Layer 6 of a small transformer language model trained on English Wikipedia (9 layers, counted from 0, width 128). Numbers have three digits each and are written without spaces.
Take only the direct path to the model's output, skipping the later layers: a vector added to the residual stream pushes a token's score in proportion to its dot product with that token's output vector.

Output vectors of the tokens that the questions are about. A number n stands for (n - 500) times 0.0025.
"ruary": 616859846593378546298676809446411712373441778336333343327270625767419642486500586377137412506199845397912511570745620519732417142500781306535601379742218758350500774588489826484318306225423398417099623528546656733669538618512717500318794564035223438697440617364426640489250381390378462483444366420457605752541584377260432453167679870416531511727312750819583314311375330520864506401271
"odes": 597627583442362479340402459569525606518653753455320507305252775373551462772853503420348324398149469685553708491365461547487302534234355518414517452572448598315523862356581623431330694531667540424424770397278601661670444660662510573295557267596453735477607421789474542407259387430647392655488514566475368528360478508503593453538518449594658386639548460526648465440601483647671346426562
"estival": 563621619641528570852490823597449683666550945560339438387582596534348674714328400369513355639355532662305397500375488539731635561362710441480482482603492546484449749725421700498594491350307448534340640610335429747439459725443666492398543702195465706562359597636609454590383413483619566453313338571446686605478669439549560687149556613377362561703318618655463429345807703658532411147341
"or": 400586442477507700580382301516589397586571437555418540577478621624448388464429423492639251515442377543463326541184507632546622412692681391317598532368464415665350672464325455497614586554396534430500561335493587504454507323713366419357730551583466507577712259466541650443405350642404594333651520686555525323330344638541730513678202427411597394606450281534622400718274332539578446560463
"ern": 637390459486422508688272557451418442496446551586456407347477277435475408820446635509470236519436472618586338606798507607556452336411546328429676486363314467452360719565598496527429516444311493538415612306590416618398591695462435493829561646396608552710380386440553472510374478448518453413496329375599771613575460230500379388302256599444550645732313352556575230485707322510675444233346
"ead": 456593577603407596535605518571508622546825378416470703519579567523486585602482491463530562496638403680240543553496504617595559444362176430557437454389393525739397699623616602454384630381393456510349500669414488739484743590353451625741543480520474449674468423644523766427587500778692619453432231368177534803164647132232660643407749556656338374755308414534281145552667651485398500212508
"ues": 643600485363500646558578387621508598604525476262421497384410608469658745568679455422387244609431389554417554653632446417402450430240535467430459442437209390451534468697268467500145379482529407575447492302691607723468660589659405451149370558629556529614529687367602532492352389257533530473611492372693412762528327408494675507214670465451603660364287611448379335540683259510529492518579
"ches": 566609608474363566393771356433420307287379236456611483397437563452402613707687636335524349467518439626454637764546440454513516529504759577544596519458431405418496773318597665473648452563434406564473544468301414631703399446321467394408570348264218597517264592395422557516586803318763314488243413487592425588369521488352325369045482447302406679244347594665545494432628601522748392486522
"s.": 566435349161549287500285634486496480371260436539444470423686759279319431600706564518448587621464360660697608342392404722690622589739418497491310531542564535515600243618423603488575353363405448278278603279599511585521512676513438469089440681739377489698530265507405546474726731457602481656444565506469508973416391309329440430313417439564291662246509610654448621532667496435504544585500
"so": 385330714679559536405316500445461672462485573424420530545511513422392447750710609561366363560647372360594746411451638464720500480377664534417381480432647255584722826407254526488160356507343399411540710415665344655521519511269555504453510407586440699554246381467256529515698745669960470689531284494560396468377462567533504700227586516353456524500482583540646332506657559415559406648362
"duc": 537463479673251774258714771574277183785305605435307457552398481393618469580759341441393254470451537638398475490261540432612584478387696375399503428390656550462635697483772589443540546496479548234321648500266307629731443671651511525434654633280539492684518310587418306545358619613742316526475431362334542506313668618438633670602542664373704448500456581513526529712381337374564356375539
"i": 399373444436491490522419623640578397394628535678584497603556518342556409496650523549529485551336437524233365411500271600620425657497294617699518551497412457620493699362344281525394657623674424536657284491483579570381357367563516479553268518475565404565661407482575474442526530401320606380597568527594550363467475620589487427540434411608511478420347627550563330551368637449408349515635
"e.": 661391568135754407590602643381554528569363630510260353263575500590616574386236510479588533708422391751638541583481419593423860486747463551644537416539545478500336896425337496511586268572403315205158622450362627616476601469419421633669466474710233458672728310598508390482615825558633408592677144420310531761209684378263638470281420574441459426477495306561358261493610721755678673629331
" into": 514549397656528450357645521418366586584441408777482500386588674731561477492523557479480551490561386563619762786614431614586542605463483626454434500401541665262447508564660361493541469470131397114349371641479449497573712426399561554570371525437533557605386561455543487485602528561527581490487507423527347610615472463367503470541685680438251484595463548492441420508506562634875381599512
"urch": 646525454515533366603565625567329398774510657471379370364553625454718441625516432418135356484269655512729431483432632351427679438456614357351491494459376474656340523472370419466419488678404736421426366812373561726607366625479658478454625598420401564593414515313679653442438559470579382600435571399559485484198622298300508593566339379253350387527394684461440644441461450545654607191554
"k": 558473585563591613442798343630542352546101289538497467538456587509366757358588471514475346540592362420352468396404368448538391575598449325620500501582465358315488703550696669520359650612656463419742362665513661586457459493697582421555380282676398448534640534563232326377622582423552370525514462632675566263537553737557307437407508550390721590654598447556512412514421597411400659588457
"eek": 762579481407616594794496807406420731687701633492500474351492663591440608764540432340442166379418799434758515543536596609533614586442578437455585472463538383573504573671459500484472533464346517435304454690521528699555674658573503821298634700482457379643529431417476602482488400398700489485508334488432636437564655727471349618241584605319667426504637761630593213648446647687492519314457
"=": 494608524548403504258546489470398654537729856392575480273484389351348457757507601439458177431503311537634497426343497422507561326402507660478416431572534309287661671480417533489654396513590577656197480619393452611603348684561497683229568526358669658425496549494482437540483536733504714792469496334474500523371398605435569357398560535500561337413417449440512604533439455546507473605411
" Suc": 461524713755508555655800765153337850611646677437304413410512505359436637561399281436581618654328606418664273404857376343189610374580277280352526416620480749664456622507155657466458360310383508181444465412541587536581590474550529626420706589700261401586609356671367530640405461592597290504189418489553452354397437394466293682393564432715425595622320429623562666403504397641616318326459
"ship": 555537452549440510573582453492236564353354458616218446479318614609828597804375397480554482790283335579826582648752577324628558800329753571466349493449478471463685587496312643496419500365530399478274365730625352613416701672166960453250391679343595688683820532582543444713707570529241183636432416546368486817226410250389515554095399200619267677299601536454517788613600544461479688506554
"ida": 359636540425360492642691524565431553516679431528367375389508599500631520481508562562489482654556556444566408860546493664676358466451560465628488516585248634678439614588428440483198404319885452597466669566503260729486532585352524389664574318632489705617559198524545534502605507307307546604397444594509205455461458602427202651614467541524599470649227527626612306444417597667432364539479
" their": 698493342504347455390545595585500652438372383529545506446431421638515564576545500295466610613512458580457584542416497569546690322526376398500492478442545355371224528542614532483242416397525660231462624380614450445683591506305489727318471490329524516597410442437684480538671685291639464520456452430408403725564642513423374440230663568478440592480290450577585565524437548625726571580400
"ust": 584662452551630463486360526504635677679484455439396582365448459553312215455583497528471495700179495652444645500710410605312695606262653382226517492384341634577425534483418408491483535448581737390376416620459612688397344589478650692471611710728770589517410611443574283540300551401441546536536570308610289873580702589540545590399620447392770414761546607510542305571616472311539745643642
"day": 632580657714390629653571318376292645545459135517450527523255612889343486401419330381346519431429282551360600518763363315567682734530193186404340516556472402139460682509689696499368534505691268476613850750346656596559759878652556659538684435730392704612590475500357544662815682826800313548547358667290401436390352485339771490392674948404869516319239802749728224475691564671307317214534
"e": 402454542323368392549689291448667478614401484523474454571509373417486561379430503529602485436730399637303357467561449395460500479448431569646697474476659665591353771410578287512866632371537347653380575696573609513465338452584399422717269508714452348674827532437478371390483800471275536521668199533310675655522737166201708410514435449342538299543583308593233075581461712511509563595492
"ng": 504426610586576617392533518459521206395456358436497439305503320847618481532592391466187290780538798683371466682712512182504425564512626603523420495642340338592625556594751362494167362421239416302264572622418547711529373390660573459678537761192557590576482528679388584561500516650747455768504289365277533465487634326393586591282416732491566362629368590688666389636820239477546487630516
" dire": 565410428701599470441431648437436558648479706503458550531458665631497556581619431441557626587656524375412556643531600613477656620406623363496493473600594568388515484469625433465655419418513590323509503450399440465563531546497458450494647561342445448518454365513585478482590611532611410462489628477466542591520660436584457478537527535569440448698565711447565318453568576696613439548595
"istory": 467656610932391638561935469370386544557619441807605451259434564633692848734748359367437656461380295536579447549869317255500505495413603413466721463472315674664264768524314770490450277456308620511527452614540389724417556656537354514506752673450722731632612391576605568475422371698791541832376349378394609585384255418408611652429384850628553763587450668712662367438648452746728438120567
"ently": 410801541304393821532500392409518537711387432628414550480528769632722521398411433482390368505581506750753582855543365531630882638306323308504590474400300625540619668874425660427176441492768575107521328433454462694548680491414635434642460552238523517706369543462588489619680386478506330381627490388496634772624500622469573538318660670515495684339238476672823205537305578410721591360357
"atic": 442370642483344541609675442298540386317832401650308281343427864565441524572638441441505344649492483447477571757268454470575504252521523565387321426645464644426383839544254283485575437422455304292252544703320211645393539577233617322399717487551491706518367661550657544482545543474381449594518138521379421773164610551299635711703647500643589405707459472750434660314724504572678571705264

Each question shows what one neuron of this layer's MLP adds at an activation of 1. A number n stands for (n - 500) times 0.0017.

n152: 555514546517455551439594503551405561475437473469530577493437496486498380450478430440498511511522498469476631546514512452453533510489515616476433493599439469452537516436485561493492479482444517482504500586594470365608527547425470506473500558589493490301378511449494534506570567570508512490562412514467592515550536543491631457497557503523448432451416562529483487464451392524438497460446
Pushed up most: "day"

n194: 514471494539455462577472404477304500463491486523539517559492491463516519449518541482548533527487581552431462520509448421492453525496460553560552400558524414485559540508421553421481470522493591491469524517477499533469474599505514505530510444521418497377519381562510486632458514569506406437565447485536502520459436411378506496482485470591590562493487493475563508509461445429481474485447
Pushed down most: " into"

n35: 470529490550466482503510494610525598450520454566464434464473420456476513480472463439486554418524423520516505420507474528481425458503551517485532507544518546529441536458466554429471493467480472433545552513560414440516525425479486550489540480543458518530558545510518494548474446474473472515477495515458530520497490469533552570475469559555526581401460473517474485561477541486539540540523
Pushed up most: "istory"

n27: 471557563507460490461473466403410522508429462542497587562494442569482539542613549494490484527459507594450536477450488493501570544497507520468465406574414452477427504477509474431502405524441503540458420477450412475493565510570511509484486463564444557420481442364459474623503549588559508508518512521569523592496476527532533531560434494466536618479494477512487489461421514490488453433473
Pushed up most: "day"

n103: 478599457504483480450492486480581563494495506516523537512428471514517511402464518552537399438447408474453561397463455525519440552481465434479581500466536539540442473476540609530579511466523498479521470536644572570439572546545473523618581453469594512665517512424559519510429460533553554500452523537482482485561435444597448442419449417582570549507489441569597452517528431396503549469513
Pushed down most: "atic"

n200: 464509542449479483520442493456480475511518473453502519504499542447522529407465531578451407544509584500420505507451545439558535454392522433472509540564477510519536563527484452512594524551560604505471499519477438337488502425531544503413528544537551528446617544510479479518454396452476536383481558527521415416461445595400568501456482494429543471483497632532572516405556540531496461491514
Pushed up most: "or"

n122: 490527435461556431528547552484578453398540439508439470434559445436481469451494503419500515514507551559459433518548504429413454537501482530467477465404528572465498460479475541488497442558459473491456524449516520488461415551442374574453515557525523478465609584456492536540510516440608508550431573532430511512523585446534469546504438546504568486474470551503573562461462437478490558527533
Pushed down most: "ently"

n188: 546548473517514530524553482518424550423567585459562483535457490458566589459411505545479560470412524521418560389564538491485490437581506438488546544579516536420388456527530541594550555519536450536496438489432537418428533449438497514632446601481487552373554573536458578456463473475525599483484439606503469431525504512459443537493506512479469562507394457514516482552483486497543408521565
Pushed up most: " Suc"

n250: 491503481470512523455526530448446480522463541464482560445554492562567436441518460576509533524455412609499499493523553477459471517506485499532448458473514557508560487489627447485518396426470577485464401537410481366494556511416482497508485583541539461588487445483602472464509513489517473511525501545459437456585475493553467450502446444549490494543466528512497485554513543491513508500475
Pushed up most: " into"

n231: 465434483565562418453435523443449483475505529495467452475411477455578497452418585502453458497473581521523492523344543473431515458436436445426611647420509488392534516468574463505485513460593522571472543510546476781500463500574549575463501414497480538491520511565412521424443520502564501515551513560467520534522542476516414491606489600497591488565609481432521500528527450559453450572488
Pushed up most: "odes"

n99: 476499523536550546500484450493473480515517568536511608497509482497495588503486462500553500457568526444465521510542513474484476404456486485482527446498578496541438552529560567537398531522585473515538532455534499722452500468511503501544506430436518565638450516458580491531525440537483443479445519590542449496568523519421469514542457426514541454491541439441525475514532468513447593489496
Pushed down most: "s."

n121: 497560461552477485625478509433398469495499510491470457513474495496526468574594412523504512450610471473529571484595512481470449585510508472503534476425462451453559429533429533594463476560466478422497399460508512700463560447544478608460424538589476542414446441482453489537493511511523526581544468452467485493550523390503507529507567527467474458470471515469486512532491444547599488404515
Which two tokens does it push up most, strongest first? "istory", "ues"

n67: 478493477491530496464432491421434581409456534408517451538530571500440480444484486502494517509521460580528426506515562493542491519564487491526570542570415429501445516551494521514568497507515497497505429446546418656516505546553484424498471516530483570474484405545550547492400555513431437426533498554514537544507508568576466565493444579491339555524524539578587473567503497613485531529430
Pushed down most: "duc"

n110: 489482512570490483487489488536464484529495614429464536466553530452407506545531413492530468513477527482449439468451526532419534433526516526442535448424564511505421430595577510558412532535464459609477515551448470474585547525422600389518514546493518436366538492496416449590503560428414562421536468505461435533575491442567440509452483496457570481600506499522554439486553530624514590503554
Which two tokens does it push up most, strongest first? "estival", "ust"

n116: 557442484551501562432421533442586545493519508584626420476478509432524511517443459475467622381500441498638438554438530415463424551494476516499501426502550424455500504509415487547495442545356497470497496480500522565610427444528484544480519442447522519448461547542523461491519450545531568603503473542518508461506514468467500496453574460512524511512538469486415452510507497529559478429476
Pushed down most: "ida"

n228: 450520493486551484533472488478388539294502525565449451447500557544454507529464445514561548492437386457654491643607518515513517460510505563460476381510510490634435462461566503488463473563456426482524582536467561663422579554488615397611498528443553559452485524565493500482423500434469503428614479520526404544577449532515550561424542517539490415519402424506452480512484548446495549397556
Pushed down most: "duc"

n16: 479521458520445485541518546464622458442549532522606609487541482480481559571430515538514554563446405586466435538526606548446375583486454430481605410528425442448515516528565431433527455477504454565511572477512456487544493520508461421544527539479545501636557519418467424492578458544482486539581487505564433470454497412520500608468443523509495602526521507509524450383464521469521441607479
Pushed down most: "urch"

n182: 534525472473481533505487575484534502468582515456557487488483497520555463501608509537519516468530436475564468564468518518424472418505485503473437423534525479511544393520450597530470517475520559529479451463438504274496566482460596529450533493507479528261520501477525493515504547531526498519547480435521424581479475511469466546486474521456538526468512460489475431468436547497543464431443
Which two tokens does it push up most, strongest first? "=", " their"

n172: 475586488480411542460374472452480533461479521464533500559530613458587488453481450484528442455573513523459524499477524446569486519452559479546562483552462491504518465562436463481523546419514493466554567463449538564562431457515505591514475428518573566385465479531546442540557484454504528501497467540482575472497496514505570443536528511486462504460497499453492504470428468484491386529535
Pushed up most: "ently"

n159: 548524455507514541457563561507498521530538448449467463457459460472551459414530512527547564483470523482482570390535467474474570453506499451557484484473476508460429439499495575551430446518508412488458567515476574788490515561471518528543449485503400615614507565484509519457447422473424465607492503491485475467450561519477480460574547496568559497507534575429453549442499584450516463556451
Pushed up most: "ruary"

n229: 565547483458516481516479574491394402488466368512530523547486578545478530468381387468511429480538480482477512473448558543476558542487434493495437363454529484530510547494553438493415543535532490427459458490472505805392542469481568489548449572453507441519436428473587426523557605520494479515468479420497441589566431467436508462351458472436528512566532557546572512541463457516453553477563
Which two tokens does it push up most, strongest first? "ently", "ship"

n135: 515519466402500528500522507501519493582488487406508503504579491516575517582522365319494493430466529515484509524500527501468527421483571441466499486493511460590376624531469499483500463576463608476495512460518520602601479526537487491470554445567571503611462468514536501489509516466504590425414502410477585499408530506416500562549479476421560446486507531468468493505513512433506588508526
Pushed up most: "urch"

n26: 478498520503559518479484484542484505473443546428559539439541453568520477532577470487375520572606582571566380609442506464443480421520514494448525522476520531596529482493547546436441478557518419442383421446516491597560523492466502544519461586511537599585558507427514497469469460606616477603543373502414516470503511436536483495521481564525509548566447529534518438472611471450522531533530
Pushed down most: "i"

n119: 470547437486471548541593588536480614583511497542487548548567469458490478527455423500472521634527536565469525508527532556530519469554441573454478584502458572487535465445456552492427537532531555498561528523525506467505634555455430463538539486458569503524444550489521541436442475487410523483607483507510422557540473510480474578545532461488446468401514394504442520567457483508521557574501
Pushed up most: "ently"

n95: 482494522466457524540495550498477429461437488536449515490540563520479495473495496488509443443525497492466493535469412557488413504464521527476480504491486541560470446499514506512530475463452496553539456542530468472436484484484536501568508443485515500472565453462505478523525509446554522579534493480533559433463454526369530549518474563439456561422596463437450511641479556499481490514492
Pushed up most: "e"

n75: 514491447473471452529579474454605549465447450526567491451540518535462421447513555579510372558521516520416438523438558509500528445560552532405542327423480563519450504476370522436595470402576457438497467586555489756484497521437464503525466461579503532609496492521571475454470520520485464552448523422535454472409560585536536497511562465485472493503551501477549532527529441443487533560445
Pushed up most: "atic"

n57: 382567432517425503552441444500542474429578408490500494503471508503458500594516484405572517414500626457530364535555573544463582508492480460517403527617461544589533504480421451415449487454366575526485550502458482355516438543452460511493536462492543506393525568437451483551464483495510547498488549519546515470498443509483451542418405494516658435463529546484503544524453520472487483355473
Pushed down most: "e."

n55: 435469486524474463410565511431438489506547459539521540558539438524547409539489443551454608573486487524536469525462427603475476436520466506451442470452528466495535489503525458604525481566381510490451475461519457354562473474558506479560442458485435496390505536447522418627470577441519484416524481446534481470678545544527448493462500568497502479432426484548498569505514648461627511428482
Which two tokens does it push up most, strongest first? " into", " their"

n4: 512477567539436504542510542463437503518434443543523469467476529526558450523583603572497544357441456448489492522524496470512476494496588480630457434497478428592550493428559455548456449548464509535599550482427423439506463492509407530466511554454500571323496450419485518584575528601503494475470542517518515514529465456519540444464493536497398526470478508471440535465518551471459442523447
Which two tokens does it push up most, strongest first? "ches", "so"

n76: 509550417503546377561450439507424454461485502537454454516430492438458571577494572393468543415415451554542500522550512395595464522575514449542450466543573556433395392497469458457464490456601510532472399508373531558482518514391494538677537483535514523355569470478489470485477445486465433526495432527544569526532493521384450529504485424544477464508443432436539509524487557530532488401543
Pushed down most: "so"

n144: 467565507453458557455431439587481461488516496483485494565459474493510480544481493610458547513452443518545569497488419556530496497483482451549360470528477467479543516513482469505453441580459511497479460455473478428462532478472526468500503528446588521756465501450574504561538485474599384486444532548485399531550554473500486638524522560474438435599549451526522465511535510519533510521454
Which two tokens does it push up most, strongest first? "ently", "so"

n202: 529496547535494625512487513401471536480545489402509495478465519521499545440504477455582558483511585558521497512564541370508481456524591532528476540541513441475491521486442605474538473485533403456596427506568432437503465493488536482529456523568427512542541500484585497526390517526441528533449531535520471493532496463499466591513426431474532490511501527468537478516433411550422551576451
Which two tokens does it push up most, strongest first? " Suc", "ship"

n148: 517495548485525457527489497539584553423481559607529514480475494517543533411466570434480442557489577548395473522565503571570509480530388556543543687559484454399433527549497436556518520528555463540514553497547459358479421565539554530495433578434450529491514582485494476386546489507506485474490521584441569477480507603523543529533520461421425504519577467570579415462545403451505537554570
Pushed down most: " Suc"

n11: 453505447522464574458491489632435511507581429488445435518497375439542529483533544387458507560503476533454428515514468498609512423520474459625572575438542417480518543483436523518431486481559497520515547474607548382566489408487486479539481550512508537537488577394553501555516506490417569540590516558446495550472524379517508437564545498450439509562479460459468500521523526579450541623400
Pushed down most: "eek"

n244: 543571473525580535431409473397455494523514423490539511443576549442477515423440424510497530444509440532531470483539557395457551408560383530578489429512500479495354589546451524483480517548420480378492426525544490585585473470511466541498527472500463476612452504504605391514491427456505486526481483530517522495491426497497515574507469424467439521493464578587466517493428514513517445448562
Pushed up most: " Suc"

n51: 575511560399432560477484531488533488450487486362303560504552640471506480527498521620419504456448542492477538542463563429501424503551535403502466455520573468575576592560475451411492465490560411525574470526617470557396550482429445420502558413461483496557449508533453465529566472601535555502482537542521510525500454546474480569488492460546500506484519554482495440500533562435531429500514
Pushed up most: "so"

n102: 490508447466500540461494459599545578566498509503475511507505396506457536455479561487489457478611403427452475498445451468524609441446559479567429570496511439543487573503383573405415541524472507467542543420530531393606492429451406556502443403500616518370432479366444552502520542576552449507502495519549452525491492485632454508476435564375520500506484503394484505473473503531441516508512
Pushed up most: "so"

n108: 467544485468514582508572544439532470493473535495432449504406474616429581423532399541515470542401555513512564477519599497442479532426539507406509601544516487443563483447449513542577528496532500511526452417421446572488476428541515462503475487564508486369520488542357488500450452513500561521483414492473464505514511415440493494486509466451405496451477566497443609383525475620581477543515
Pushed up most: " Suc"

n126: 569501511588509526460419397539456489523504474409557491505543542522543524476528487562453502536530553476508538601493455458515458422610518475479549582515425467518503379504529510432470511499404535475443453463559477496409590507602540461494543534470481546475518480425476520472530566506529501589467459545400551473506524528524444511589452540552470504499467506519423522490572506506477439583565
Pushed up most: "ng"

n201: 469418485457428497534462468483516493478423513582413548559494500490491566516515494508571514524538514556580484480497477468503550489530429534482542506502507554479476441478433510502490449448495425444526550404478488743377456533426420378408486446579570407552498496506468422526550539560559512456455508521525568568439472523492563528517523446539377402484509485488526582530616413463444561451606
Which two tokens does it push up most, strongest first? "s.", "ship"